Layer 7 of a small transformer language model trained on English Wikipedia (12 layers, counted from 0, width 96).
A neuron's activation on a vector x is SiLU(gate . x) times (in . x), where the dot is the dot product.

Input weights of the MLP neurons that the questions are about. A number n stands for n times 0.0013.
n48 gate: 44 -44 -71 -96 101 26 -24 -165 70 -4 -29 -3 17 -8 78 -86 -33 -123 -78 -107 -80 -53 -107 239 46 -116 79 173 45 189 -88 -149 -9 17 -33 -82 -60 -110 32 174 186 177 -1 15 -19 99 42 -282 125 120 -32 481 -219 146 -12 183 -59 91 50 -121 96 12 -74 -119 108 7 71 -4 -91 15 7 -174 161 -46 -23 98 113 181 130 135 -7 58 4 -45 27 -30 149 101 0 -79 -156 90 -10 281 -42 14
n49 gate: -24 104 170 68 -66 -270 -86 21 -184 -51 27 96 249 28 27 88 35 110 -90 -159 27 -51 77 -168 90 134 -146 -86 8 97 -60 -22 56 8 -209 -302 189 106 -246 39 -20 -207 125 126 -75 61 102 -167 -30 100 93 13 58 -192 -71 4 -143 -20 -121 -200 -32 16 5 110 32 -20 83 -84 -101 -9 -9 69 81 -10 42 20 -165 35 140 -116 -21 53 87 117 -122 66 -64 15 167 -59 -25 120 68 -151 171 41
n62 gate: -38 -293 -45 -19 -50 13 45 5 -14 -47 296 16 186 -175 45 82 -139 39 -106 162 -165 -117 98 51 26 -15 -234 -11 -65 140 6 -64 -100 412 102 -4 -146 -96 -53 -17 56 -83 18 -141 -84 85 -98 -76 -207 4 100 -209 36 -61 36 -10 119 150 87 10 147 -159 38 89 95 -167 -19 109 109 -4 39 -102 161 67 20 -141 -88 -28 -213 -16 74 -61 260 -48 66 46 -66 113 149 177 254 2 -140 43 -95 -209
n63 gate: 165 -52 293 13 79 -1 38 175 -148 -11 110 -110 132 21 190 177 22 -146 43 -31 -18 -39 65 -115 162 69 -206 -25 -100 74 68 -86 144 133 57 197 -12 -22 -81 203 87 55 187 56 -25 -188 -119 -45 102 -29 -215 8 -137 -131 -11 -18 -121 147 278 63 -90 39 91 162 66 230 -28 -162 39 -36 -148 -78 131 137 -22 14 40 -54 48 258 113 66 89 -101 7 -112 -75 -7 141 33 92 85 44 71 156 21
n68 gate: -7 -206 -149 110 -6 -2 98 11 119 -44 97 -9 228 -77 98 70 71 -28 88 -92 28 67 12 -65 97 8 -212 62 207 80 68 66 201 45 41 -79 26 105 94 -17 -77 71 31 -91 153 242 -18 -56 -92 96 -137 20 -142 61 -258 -164 153 47 149 -59 -9 -153 24 325 171 234 16 116 -62 -194 -29 24 -34 -52 -113 38 -105 8 8 66 126 56 -9 83 -151 341 70 -118 -23 33 156 24 72 76 161 -107
n92 gate: 83 -32 -85 95 170 -212 -104 -95 61 -149 -176 72 -92 -4 51 -51 -51 -176 109 -113 -23 23 129 28 143 52 56 -155 -146 -43 84 -9 54 188 125 3 -38 7 -122 -139 -101 -119 47 130 -148 21 25 145 168 -101 -72 -111 -165 126 -85 -51 -62 -23 -38 -128 25 -233 -103 -61 -20 33 -27 -83 12 68 -79 -56 145 116 115 -53 37 -108 -206 -68 11 95 -33 66 -91 296 -73 -168 -97 -110 -116 7 70 -155 42 237
n132 gate: -249 -90 47 -54 -219 78 -4 -135 153 -4 22 -249 -48 215 -142 168 -142 -163 -119 -11 -88 -9 186 66 47 50 179 -79 -151 -84 1 13 -45 -288 -5 -294 -180 -29 42 -210 -6 10 -109 -101 82 -102 179 -67 -9 -110 -213 -44 -149 81 -32 -27 -40 2 81 -27 2 -90 254 48 119 -38 143 100 -177 -71 174 0 115 219 -119 -131 -149 -29 119 100 19 -97 98 -128 -7 -88 -157 261 -97 -32 19 12 46 57 60 -143
n174 gate: -65 72 -13 -56 22 98 -23 -72 -215 -93 -33 -80 28 -76 -219 -10 -48 66 -72 168 -171 -51 39 16 26 116 67 -37 85 75 13 29 47 49 -94 106 -51 125 204 -8 -60 43 -191 -134 74 122 32 71 -8 -60 198 -11 113 107 -62 -69 43 155 -95 3 25 221 -114 -18 197 -97 -13 -136 -203 -33 68 -106 56 116 125 -31 42 -107 207 17 -109 -20 -30 -40 22 -74 -85 -40 -128 116 94 -34 227 110 -58 94
n184 gate: -63 -98 8 29 -86 93 -62 -107 -65 82 -96 149 30 -43 -11 -14 -101 31 47 -9 -107 -44 32 -4 134 -74 150 -121 -4 89 -86 -84 -92 198 61 -71 -85 -169 141 125 -140 143 221 249 -75 291 47 46 168 -171 146 -91 124 20 15 81 -143 -32 -62 -48 56 -29 137 181 51 -1 -219 -77 100 74 39 25 87 -221 -103 -171 25 -5 -123 86 -89 -248 54 39 -251 -42 -85 -131 -31 -30 -49 142 -12 -180 -4 -70
n197 gate: 10 -128 -76 69 112 81 -98 -41 -100 -22 -1 -88 -154 35 -146 125 82 24 143 8 -108 99 -39 -14 149 90 -84 97 -120 122 0 -130 72 122 16 -105 -203 16 -197 -291 39 -105 86 34 119 -34 48 -27 113 291 -31 45 -8 79 -91 9 -123 17 116 -276 61 -26 -255 191 -201 329 -17 -30 8 -207 -73 -53 27 -317 -147 107 109 51 -111 14 190 -213 -74 28 160 79 -91 -22 -72 -87 -102 157 -343 -221 69 -22
n271 gate: 111 -6 -152 95 -39 122 -25 139 57 -69 -5 -237 97 11 -43 85 35 -119 -88 -245 -57 -2 210 109 80 -50 -58 -70 14 103 88 12 76 -44 -155 -230 65 -261 -80 84 77 122 45 -73 19 -49 136 -49 2 -130 32 212 62 177 -197 195 -15 24 58 97 -23 8 101 101 -168 -15 162 -38 18 14 -79 41 -28 82 12 18 -66 -98 24 -109 65 22 -153 194 -21 52 135 60 24 251 -60 -73 -22 -98 28 -62
n279 gate: 47 320 236 -47 215 -49 46 33 16 12 136 -21 35 74 131 -79 -107 8 -13 -67 317 90 32 -82 312 -146 -317 177 -24 110 102 43 -60 -170 -5 -267 -27 -115 7 19 -116 98 190 79 -42 -102 -2 -32 149 -75 -42 68 24 -368 61 -115 66 7 3 -108 -85 -122 -51 -71 55 -245 163 109 -32 144 35 34 116 -29 47 -263 -56 37 -37 -82 79 337 -25 50 -61 19 80 158 136 48 1 52 131 89 98 25
n280 gate: 28 -415 83 347 -77 38 147 52 -38 -30 -54 -1 154 -50 60 13 191 -69 -113 249 139 -54 150 -94 276 120 -162 -52 167 -17 -97 24 97 23 -52 -181 -86 -67 -388 -38 61 -228 -127 23 245 125 -29 59 -42 -8 -65 231 -210 7 -136 -44 -22 -74 -21 -12 164 -37 41 67 83 -135 -47 -200 -33 6 -175 288 -137 184 -64 -128 -246 80 341 102 143 -44 -16 -160 -272 -31 -71 -27 -74 409 233 -42 225 130 40 96
n307 gate: -13 -55 -134 -20 -140 98 55 -42 -149 123 -88 48 -61 6 105 66 -113 -130 -59 18 51 -94 -27 -27 -39 -146 -18 96 -96 54 62 -191 -87 152 215 11 -113 -149 14 15 -76 1 -200 98 254 -8 85 22 -20 148 -14 -188 95 79 80 -63 54 94 -3 151 46 -264 -20 -1 288 112 41 20 -61 -234 116 -34 152 72 -51 -113 -312 108 113 -26 -22 -7 -63 -36 -124 -113 143 -371 151 15 -81 149 33 162 -17 173
n311 gate: 60 -172 178 -90 -45 112 149 -237 97 -107 34 -46 -75 -48 -15 -96 90 88 6 225 -52 16 130 -30 -154 -71 -89 -87 -146 158 28 -245 30 -113 63 88 317 -112 248 57 -85 -51 21 -8 -85 -128 70 -125 110 40 143 28 -45 -212 -51 -25 144 20 74 8 -71 30 -112 178 -59 -124 55 109 -122 6 -32 -70 25 3 15 -127 -145 77 31 -46 21 23 70 183 -60 -98 87 -30 -134 -83 -134 8 -71 42 -53 37
n338 gate: 186 -73 -171 49 -98 -273 75 -243 -242 -96 -174 -67 281 52 -132 221 -189 159 -10 4 -131 -50 -22 -14 71 -178 73 -149 -99 79 -2 104 -69 85 165 -9 -60 -70 177 -54 73 -50 108 103 -47 46 -31 107 -93 -80 -68 -92 -103 36 89 69 112 33 -37 -92 22 -98 7 257 225 -32 184 -261 27 -3 125 -155 151 176 7 -13 36 81 86 -107 -254 98 0 104 122 75 -91 162 103 18 -233 8 86 52 45 -242
n362 gate: -9 -96 89 200 110 -55 -93 59 -46 15 -95 -57 81 -44 63 -51 -221 -154 264 216 68 30 -120 -180 152 43 84 -187 -91 -35 -58 -65 32 198 -70 -255 18 42 41 -115 -8 -237 55 -46 -32 177 -141 266 -51 29 -67 166 -40 -207 -152 373 125 376 204 30 -22 -77 -14 -4 58 -204 -166 -27 74 94 -68 -72 -46 31 -43 -42 35 89 166 44 -76 -12 -151 -281 -35 -85 87 47 140 -45 -77 -55 -142 -2 16 -87
n48 in: -98 86 -141 47 -78 25 -82 15 -50 -109 17 8 12 -204 68 -93 170 254 -8 -32 -116 -166 9 -189 -42 26 145 38 89 -86 50 -44 33 122 -49 65 43 139 152 -242 -31 72 76 -183 174 -2 37 -15 11 53 148 -124 43 -207 -39 -20 -16 -118 -43 48 -76 -105 21 94 -127 73 36 -48 -91 -30 55 -31 -107 34 -121 -104 195 -27 -62 -147 -56 -40 37 62 162 -89 1 -2 -50 116 -12 83 -92 -56 -64 -11
n49 in: -91 135 99 12 195 44 70 -77 22 134 -61 -349 -107 -194 35 -65 -134 27 159 240 -153 2 -184 -113 -85 152 58 112 170 -117 75 227 104 111 32 -24 -63 -11 -70 314 -261 -43 -18 13 -39 66 179 162 184 -32 150 84 130 18 4 -19 -165 172 39 37 -147 -23 -122 275 118 -80 -167 215 -72 213 34 41 28 -234 -204 56 -75 85 96 -254 92 -15 29 -63 191 185 128 -172 -200 -194 -142 110 -144 44 61 117
n62 in: 139 74 -49 50 -20 -76 -63 -403 -110 65 -85 7 50 -92 6 -54 -149 107 -19 -215 33 -22 206 -92 36 9 16 -121 -82 -159 138 45 59 53 261 86 -53 -185 92 -99 -152 -180 69 -166 197 37 -120 131 -180 -63 56 -61 269 -100 -47 -155 -186 86 236 58 11 -102 136 -144 -120 -3 41 -152 -110 -109 55 -162 -82 -125 151 98 -169 69 -2 -58 -4 -1 -188 -114 -6 47 12 -56 89 5 185 197 -38 16 148 133
n63 in: -62 -218 37 133 -2 -21 -5 122 -53 66 44 -51 89 -143 1 121 36 388 38 -84 -74 -159 -116 -152 108 15 19 -9 53 116 282 95 -87 -56 -96 -14 2 -297 146 -89 73 -303 190 50 29 51 127 130 -183 -79 -48 -197 -13 127 -212 -140 -11 -185 225 110 -39 143 116 120 -23 94 46 90 -92 -149 14 5 51 -248 -133 -100 -160 40 -103 -107 40 -42 -55 6 3 -132 117 168 110 -67 -159 -58 22 -178 90 126
n68 in: -62 -60 -32 19 -68 2 64 73 -135 102 24 -279 15 -64 13 -24 9 72 49 131 107 139 -166 18 -169 -72 -56 77 273 -31 83 178 -60 119 -132 -124 -136 -19 -139 54 56 -10 -45 -39 -110 180 284 -194 140 47 113 137 71 -143 149 73 83 30 84 0 -272 118 53 -41 195 101 120 155 57 -4 71 66 -74 264 39 -16 -85 149 123 162 -183 71 221 33 -20 -104 -209 19 -86 94 -212 -38 -74 53 109 159
n92 in: -107 -75 -245 17 84 50 174 -61 55 -159 131 -29 -119 -78 168 -93 -64 -118 8 -225 -119 -190 110 -14 66 -48 -46 -8 -294 138 -143 -31 20 -114 119 -115 57 -105 102 -13 210 -176 -119 50 35 128 3 72 56 -123 67 197 -152 -165 -97 161 -82 -158 2 -112 -97 -86 18 36 195 -124 -39 -194 99 10 3 -27 -143 -165 114 -233 95 -192 -212 17 95 216 86 189 91 200 91 -146 33 -11 -67 91 145 -62 -183 -84
n132 in: 6 14 -107 -48 67 139 104 15 -88 -81 49 171 -62 101 -71 63 -87 -92 -98 -103 -38 -61 175 -12 180 29 -53 128 -38 -236 -48 66 104 69 14 -149 -76 -6 11 136 -165 165 29 92 -82 9 -20 -89 -149 51 42 204 -234 -260 -55 -338 -171 69 -33 122 -42 -125 -234 -28 -111 -115 -34 -128 -135 103 -50 -130 45 -128 9 -92 -44 83 -6 52 -165 -3 -125 -39 -11 -53 71 -29 -61 46 146 10 22 46 13 -240
n174 in: -189 64 119 63 12 86 -30 1 -200 -59 188 -221 101 97 -93 68 -29 -56 -40 63 50 -101 -10 -88 125 80 -60 126 -115 137 23 168 70 -2 -138 -35 109 -30 -163 98 -141 -115 110 61 136 27 24 75 -27 99 15 -49 56 106 15 -43 89 -7 -110 9 137 137 213 -75 -26 146 -137 -57 134 26 -57 6 -63 104 105 6 93 -192 -10 140 -23 -53 -104 -129 -113 -89 92 -14 159 50 162 71 38 -85 -24 61
n184 in: -44 77 -65 105 -88 -41 -135 -98 20 49 215 16 27 9 -18 8 -75 24 45 -127 -142 65 40 22 113 -54 -240 -58 73 9 -68 118 140 49 -59 15 -8 -124 58 325 -195 21 162 282 -109 28 203 260 72 -131 191 -65 -84 44 119 -29 100 146 -51 38 150 10 146 88 74 -35 45 -13 -142 69 22 -61 157 79 88 210 -42 108 -20 91 61 44 115 -2 90 -172 1 -22 71 42 24 17 -108 -156 89 -59
n197 in: -7 -131 172 3 -215 -104 7 20 107 39 98 -30 54 137 71 -216 -12 -11 167 187 194 13 -20 -206 127 140 -4 166 21 28 -22 197 68 99 69 168 92 -141 36 93 -68 45 -54 144 -98 -40 -3 15 -3 -165 13 -107 -106 65 15 133 12 -125 -152 72 177 -79 65 -89 -110 -44 -75 54 -138 -44 -230 171 121 -74 -64 -79 228 -75 186 -104 -48 23 -145 52 -84 -106 -162 -159 110 233 -139 -90 -71 29 240 245
n271 in: -33 -42 -80 -80 -133 69 -84 146 17 181 59 155 -182 0 28 57 -43 72 33 109 69 -27 -47 -198 56 -19 -35 76 -56 29 83 -264 -137 65 170 -89 18 204 106 -194 89 2 -48 43 9 -170 -115 -170 -33 67 -28 188 -17 60 10 -51 136 38 -215 35 133 34 -97 -9 35 19 -50 240 64 36 -25 91 113 -99 3 -134 -12 155 33 -61 -9 158 -39 177 104 -10 -38 -210 -62 -26 42 48 178 -10 -37 -179
n279 in: -183 155 7 187 -49 197 77 -129 80 4 74 79 57 -162 -33 3 -104 165 -143 -101 -143 132 77 -32 212 85 -4 101 17 -195 106 107 58 31 53 -24 -50 29 6 68 152 29 178 2 -38 -1 -83 81 29 240 77 116 -225 216 62 132 53 -165 41 248 160 65 63 -49 194 -29 78 104 69 38 31 -83 92 -14 140 -54 -16 15 124 27 -59 192 -110 -122 -12 95 -100 -141 21 40 -65 212 131 -171 -125 -83
n280 in: -237 105 -132 110 -134 -171 -18 -64 -167 161 -3 26 -210 -74 -24 -57 254 9 -119 -107 140 213 -134 -43 146 -125 -157 -222 -218 167 34 116 -114 -161 -331 -75 57 -213 -30 113 -53 -170 81 95 -178 -125 -74 245 -430 -93 24 1 60 -181 26 71 74 -122 -26 -109 103 -110 31 -144 -4 66 -334 237 197 3 47 52 -81 -32 163 102 206 -266 215 -221 216 84 -56 94 194 -113 237 -12 -15 -75 60 -143 -302 152 216 36
n307 in: -88 189 40 127 -22 111 -112 -129 -61 -76 -110 183 112 -28 -34 119 -98 24 41 93 -29 39 81 41 170 46 -42 102 -77 -61 -152 -182 -24 -143 145 -200 -64 30 174 -89 71 177 -40 -60 -65 -71 31 45 -31 17 80 16 7 134 114 73 115 13 -79 107 158 33 -86 -167 257 93 -167 -16 -96 14 -57 -104 39 -50 124 33 79 198 -20 152 0 -31 -75 -54 -102 -31 39 -94 33 -43 47 136 -15 -20 5 -14
n311 in: -134 -131 -39 72 152 0 140 178 -11 15 72 -62 -107 33 -85 -92 279 22 -14 -13 -62 141 -35 -140 -45 -25 175 151 -287 -4 -52 -19 53 -143 -33 95 0 49 180 -126 -203 54 186 64 91 -5 9 126 121 175 -126 105 32 77 -13 84 -33 0 -34 6 -67 -75 35 107 104 29 50 110 -33 -107 113 60 114 35 -137 -134 -94 -84 77 -166 -15 -101 -83 -85 -75 -41 42 54 65 110 15 116 -75 -101 -57 53
n338 in: 73 -40 -44 82 101 16 -209 56 -91 -183 -74 79 43 49 -49 222 -150 -112 364 18 9 -4 -64 -91 -24 29 47 57 96 -65 -63 -103 89 30 -61 119 104 -9 -98 -73 78 31 -32 27 103 -45 177 -131 145 -125 73 -119 44 -149 51 131 135 281 76 -20 144 -152 320 113 93 96 19 6 -66 47 -109 -35 -158 -204 168 -48 -61 -53 35 160 -11 179 19 278 71 143 69 66 120 -172 101 162 -78 83 128 102
n362 in: 10 7 225 -38 183 95 -132 37 -267 -74 -129 -105 -24 -74 144 -95 46 -78 -43 122 162 246 -130 -13 251 25 -230 -107 -110 86 118 121 7 316 -162 -52 59 -72 0 28 -213 180 -55 131 67 25 -91 194 8 98 -121 -16 -5 152 -129 60 -204 -34 -32 -207 163 24 37 10 -140 6 -201 -23 123 56 25 95 110 98 -21 -68 -4 -51 171 -63 -36 -65 128 -95 -162 115 67 192 4 -171 -32 -57 -107 69 -32 -92

Each question shows a token from some text and the vector x that enters the MLP there. A number n stands for n times 0.0069.

" an": -60 -76 15 -61 60 101 -54 216 -30 106 -189 -36 33 -130 -212 -31 84 26 -28 -134 -61 -55 59 2 13 -78 249 -97 54 60 -65 126 80 -12 30 19 -37 -79 -13 -12 -66 0 -40 14 -83 -44 -96 -212 -17 20 -63 36 9 -128 181 -11 27 164 58 76 107 78 15 179 -26 22 17 27 -45 -12 62 6 -37 83 18 -82 -100 35 13 12 44 23 -41 77 119 30 59 -152 -154 -26 74 -80 52 -73 24 4
Which neuron lights up most? n271

"ard": -161 -36 3 -2 -90 -15 2 10 4 120 25 -167 -107 -49 -10 -144 36 140 11 -191 186 32 97 23 72 -35 185 96 -93 -41 -31 -109 -137 167 90 22 67 -20 19 -60 30 -35 -140 115 8 -31 -107 -114 -59 -204 -123 121 -66 -96 115 38 88 -103 37 51 -70 -97 82 -71 3 -44 30 70 -170 -54 -133 77 -40 160 52 81 163 -47 -52 -103 19 -9 -15 -35 53 -38 33 -36 -97 95 41 78 -92 62 -50 -107
Which neuron lights up most? n49

" |": -34 -181 30 -42 89 95 -4 115 -14 63 32 212 55 -72 -11 -73 -5 -8 72 -146 -151 -31 -12 14 -88 -139 231 84 105 -32 -60 130 39 -61 66 -89 4 -58 -48 85 -156 -1 -34 -74 19 -43 81 53 144 28 -100 -237 -38 -124 6 4 -16 64 11 -46 19 37 -44 25 -15 14 91 10 -81 18 -106 -38 8 -53 8 -12 173 10 57 -32 1 8 -57 -41 -95 -143 -82 32 -192 -107 100 17 73 88 -191 74
The three highest activations, in order: n280, n271, n362

",": 118 -88 58 -9 57 -78 7 230 77 3 39 40 43 -12 -70 -23 88 20 65 7 -56 -11 46 -71 -63 -158 428 36 -35 54 -22 -20 -16 10 59 52 -30 40 -12 -17 -23 33 -9 -59 12 -89 -116 -91 129 -32 117 67 68 -102 -70 -72 27 43 73 77 -23 33 -92 -5 13 31 53 -31 -20 14 -44 117 -120 13 126 3 35 -7 106 -157 -65 60 -39 38 91 -109 53 -114 -59 -25 49 -121 42 33 -72 33
The three highest activations, in order: n311, n184, n279

" Chris": -256 -87 -46 45 -11 -77 29 -19 -40 120 -49 -66 -128 -24 -71 -21 66 35 -44 -343 -73 -28 109 9 53 -34 167 24 -72 3 18 98 -46 -8 78 97 77 38 -37 34 -83 99 -257 -53 -28 -130 -140 -78 2 -34 -33 125 -15 -97 105 137 19 139 25 55 -4 23 2 136 -8 20 62 -26 88 -47 -67 97 -147 140 -87 56 78 -44 16 -235 -29 22 -45 50 189 -6 -32 -140 -146 -73 -19 67 120 -22 29 -115
Which neuron lights up most? n271

"od": -72 -39 8 245 61 -84 21 -80 72 16 12 30 -3 -120 3 -195 -40 -79 -139 -57 -19 -5 33 59 -41 -50 37 233 -77 -10 1 108 -18 69 -29 121 -8 -77 -87 64 13 25 -5 84 69 124 -117 -35 -27 -32 -67 95 125 -79 -122 -29 -77 31 131 -12 48 178 100 82 -70 17 -122 68 -3 8 -174 133 -23 -19 -160 -30 -80 -91 135 -79 -91 144 -104 8 151 -13 10 -137 -150 -118 42 179 62 181 113 70
Which neuron fires most, and how strongly? n280, at about 2.1

" se": 85 -19 -45 14 61 68 -18 95 -22 130 63 -61 -93 34 -146 1 49 134 82 4 86 -15 74 63 -72 20 203 -125 -112 -128 -6 150 -80 51 11 118 -41 20 46 23 -129 -48 -42 7 -15 -35 -69 -126 -27 -164 39 -54 -49 -131 90 82 -90 54 133 15 152 33 91 195 84 15 144 -39 -230 45 36 -15 -40 37 -7 -100 25 -3 0 -97 -179 42 122 81 99 -92 183 -82 82 77 94 -86 112 -63 -74 -122
Which neuron fires most, and how strongly? n338, at about 1.5

" Chile": -65 -111 -41 52 171 -109 -1 -60 -26 5 122 -54 -149 -109 -116 94 53 125 51 -241 57 27 -8 -57 50 -43 127 45 41 -113 30 67 -38 26 41 -71 26 -90 -33 -49 33 112 -191 -28 -115 -19 -45 -112 98 17 119 5 63 -126 -67 26 -39 51 80 -34 99 87 107 -68 42 -29 19 121 -98 -93 -20 52 -129 -70 154 -131 161 -3 -20 -23 -206 117 -62 201 22 -60 -164 15 -60 -37 53 159 -51 -14 -96 6
The three highest activations, in order: n279, n362, n48

" and": -63 -138 21 80 -4 -15 -24 18 72 -61 99 -77 126 180 -137 -94 35 -50 38 -13 -4 -31 83 -26 -36 -93 340 -73 -93 45 58 161 -148 106 48 77 -25 15 49 -54 104 9 -80 -96 -91 -2 -120 -65 62 -89 -42 27 -30 3 -77 29 234 24 100 23 -92 -83 2 -133 -89 6 183 -48 -91 4 31 -37 19 9 84 18 60 -102 76 -133 61 -23 59 136 71 -46 -16 -31 -38 175 184 -39 17 -32 -101 -52
Which neuron fires most, and how strongly? n49, at about 0.63

" (19": -77 -34 -7 -44 -61 -31 8 119 186 39 110 -21 129 -47 -51 -47 39 73 -137 -77 -122 38 -12 223 31 -78 294 61 62 106 -45 93 28 22 56 -9 3 87 -5 -37 -61 120 1 -52 100 49 -149 -94 184 109 76 -156 5 -84 -103 -28 -22 -36 151 -30 -24 117 95 -147 -44 -48 -28 17 -49 33 -92 -4 -64 23 0 -91 -56 44 -37 -129 -104 76 -26 59 94 -44 15 -204 -162 -52 84 34 -36 5 -97 -118
Which neuron fires most, and how strongly? n280, at about 0.53

"ric": -182 -121 -164 105 82 -35 52 -47 161 -76 69 -145 -36 -190 117 -63 63 159 -80 -125 35 -47 60 17 -19 -61 114 139 -47 79 40 170 -136 58 14 -72 100 -59 -57 -10 -2 56 86 -25 -100 -82 -142 -136 -152 -71 -84 27 55 -34 54 17 37 60 102 197 -111 93 78 -71 35 55 -64 -28 -139 -56 -46 44 11 -1 34 101 4 98 153 126 160 -5 -139 62 6 -84 -27 -43 37 17 80 22 164 34 -71 121
Which neuron lights up most? n280

"\n": -149 -117 -71 -22 -147 54 84 117 -5 160 49 -76 -57 -69 -141 -48 73 114 -42 -9 70 -26 -8 120 78 -137 150 96 -115 88 1 66 -44 21 -41 -78 125 -12 -73 -35 -64 97 -61 -153 103 -142 -63 5 4 -152 102 -6 70 -33 135 -43 71 142 0 61 90 156 71 63 -90 -4 87 87 63 29 -25 175 -75 30 35 90 64 64 -30 -149 19 53 8 79 188 -64 -10 -150 -182 -15 48 15 97 40 14 -161
Which neuron lights up most? n271

" each": -38 -138 -14 114 47 -97 -3 164 146 74 9 -56 5 117 -6 -231 101 -38 -4 -132 -36 -17 70 -57 9 -179 314 -69 35 109 -20 57 11 -125 15 -8 -106 -52 22 60 -175 85 -29 56 57 24 -50 -15 -80 4 23 65 -18 -161 97 -15 -91 49 39 1 94 -24 113 61 44 -43 108 -6 -71 91 -36 84 -53 -13 90 1 -71 -52 85 -138 48 56 -70 91 61 14 102 -111 -133 -84 41 -152 -62 -51 8 35
Which neuron lights up most? n280

" who": 47 -95 -12 -11 13 -24 200 -32 142 49 85 -5 74 5 -85 -42 44 68 46 -236 -124 -3 -56 -69 -15 -102 322 -173 -98 33 104 104 -67 76 -49 121 -16 99 65 -42 -186 -11 -26 -104 -47 49 -65 -86 140 -103 10 -45 -15 -85 -49 -73 81 159 116 -39 21 -28 -3 94 -99 -23 107 -18 -161 -26 42 4 -32 83 72 -9 35 -55 -1 -97 -45 -35 46 38 99 32 64 -125 -190 -151 -2 36 -183 1 -67 -41
Which neuron lights up most? n311

" married": -118 -71 13 -24 18 -21 105 152 4 166 125 64 -83 251 -111 -138 25 181 -131 -98 -98 78 24 76 -112 -11 152 -44 57 40 33 184 -84 11 71 55 -11 6 145 32 -119 3 -19 -193 -4 -75 -54 -136 14 -42 19 45 112 -159 27 -57 64 99 209 -3 -34 55 56 114 -93 56 3 -44 -42 73 210 0 -29 30 -45 -28 -15 -55 -9 -135 59 9 -43 23 121 61 -19 -103 -111 -114 50 -74 -101 -75 -10 -85
The three highest activations, in order: n311, n307, n362

"p": -159 -34 23 114 -18 -31 106 44 -38 -18 12 -86 14 -216 -23 -38 50 -79 25 -25 11 -86 123 -74 103 -46 160 -73 220 111 1 73 6 118 -103 -146 99 54 -3 23 24 18 62 123 -100 30 -144 19 47 -16 -216 -110 123 -36 -137 -5 -7 -52 107 90 -70 -92 -83 63 -129 60 -29 76 -152 -198 -37 2 38 22 -10 11 -45 -57 31 -148 87 68 1 34 199 -45 58 118 -26 -14 112 159 -126 77 -71 -89
The three highest activations, in order: n63, n49, n362

" Labour": -84 -114 26 -18 29 -52 16 -130 -50 -33 113 -101 -135 -143 -36 -63 142 -130 8 -271 86 73 -29 -42 31 -93 206 -143 239 -59 -34 77 -117 69 -3 55 -29 8 -3 -39 -120 -16 -93 -113 -12 102 -5 -89 98 43 43 -112 16 -117 -158 158 3 63 71 -52 -39 43 -31 34 -60 164 -5 139 -84 43 -175 72 -24 33 -23 -39 -11 -26 9 -33 -39 -39 -195 49 100 -71 -52 -28 -140 -49 33 -6 -81 46 -39 82
Which neuron lights up most? n68

"an": -221 -102 -78 141 29 117 106 -64 21 -127 -103 10 -173 38 24 -114 15 67 -23 -153 -110 95 111 61 8 -17 217 131 2 48 61 137 -218 121 105 20 -6 -161 54 -57 -100 44 39 -107 -79 -8 -36 -24 -193 -200 -115 -3 127 37 -103 -16 68 13 124 34 -10 -23 -54 -57 -73 63 -100 -23 -127 89 -123 90 -17 24 65 18 -12 23 58 -92 101 -64 44 3 90 -29 10 -195 -80 22 -6 -52 67 19 -3 -36
The three highest activations, in order: n92, n338, n132

" Jeff": -109 -126 -43 19 -19 -99 -115 -26 -39 62 27 -146 -37 -150 65 -29 39 -40 -148 -308 -125 -77 58 -34 31 -52 102 13 -82 -6 -60 77 -20 102 89 113 66 34 78 71 -87 70 -209 -7 0 -153 -139 -64 30 -7 28 47 164 -114 113 91 51 21 45 -65 -51 0 46 23 -36 62 147 -28 72 46 -147 74 -98 57 8 65 47 -16 -119 -285 -1 -27 -82 99 101 130 23 -8 -35 -78 -32 -29 212 2 -10 -216
Which neuron lights up most? n271

"ud": 57 99 178 94 80 -92 76 -57 30 -65 -20 -15 -73 -84 -113 -65 -30 69 -77 -106 -10 -43 182 168 -17 -26 92 228 -17 83 58 146 -98 113 -35 80 46 -61 -41 96 11 -50 9 29 4 15 -197 -120 61 -136 -83 30 116 -94 49 15 -85 -26 23 -93 26 28 68 148 86 41 -100 -37 -52 -71 -132 69 -47 16 -56 -50 -97 -70 49 -162 53 194 27 126 130 -24 -1 -16 -78 -21 34 92 269 98 118 -20
Which neuron lights up most? n49

" Mary": -296 17 -32 -89 -89 -34 -14 54 -49 -59 -66 -190 -120 -117 -10 -103 54 101 59 -58 120 85 79 127 4 64 233 32 -61 -57 -7 151 -83 41 90 6 72 -56 17 -20 61 88 -161 -33 -100 -25 1 -63 120 -93 -28 10 56 -119 31 20 51 93 124 -42 -54 34 49 -20 -146 -75 -48 -35 -139 -58 101 72 -25 94 -16 88 131 -42 -74 -192 -202 -26 -49 106 98 65 -31 -183 -112 -11 112 109 12 -26 -61 -4
Which neuron fires most, and how strongly? n63, at about 0.33

"io": -306 -88 -131 24 62 -109 -85 -59 56 -35 65 -82 -233 -132 20 89 1 154 72 -148 16 -133 -80 -27 57 -67 215 51 -87 58 -11 159 -52 51 11 62 4 -113 73 -70 47 14 40 -128 -114 -10 -99 -139 3 -166 -47 30 87 -67 -8 -7 80 91 -19 174 35 -2 22 -4 50 -18 -23 126 -79 -74 -64 -4 18 -17 53 34 29 -15 58 -30 96 166 -36 197 63 -42 -56 -54 -77 -74 65 30 92 33 -60 161
The three highest activations, in order: n362, n92, n48

"bury": -38 -18 -19 -51 39 -100 11 194 49 55 81 21 130 31 -74 65 103 109 -171 -51 -52 96 81 -31 81 -133 422 -44 35 -44 103 63 44 16 63 -30 34 -7 -14 -56 -166 10 4 -24 -7 -25 -27 -36 41 -67 42 -3 -50 -215 -1 -13 -67 105 41 -9 89 127 79 72 -30 -38 26 113 -105 -2 13 8 -45 -38 18 -12 59 -80 -8 -34 -49 -19 -102 26 42 13 31 -88 0 -81 31 -58 84 49 -13 -68
Which neuron lights up most? n132

" UC": -187 -93 -94 -13 0 -56 -8 37 -3 26 69 -47 -1 -277 -41 64 59 54 -99 -230 64 7 28 7 -6 -106 146 32 41 76 48 6 -87 60 -83 -56 7 -71 49 -69 14 29 -171 -4 -47 45 -89 -238 223 93 35 -214 20 -152 -5 9 57 180 159 -115 53 -62 16 37 -75 -7 -66 68 -65 -19 -76 111 -90 -105 -18 -54 55 -105 49 18 -51 65 -85 -20 38 15 -39 -76 -77 152 81 83 -3 -27 -163 -28
Which neuron fires most, and how strongly? n68, at about 0.44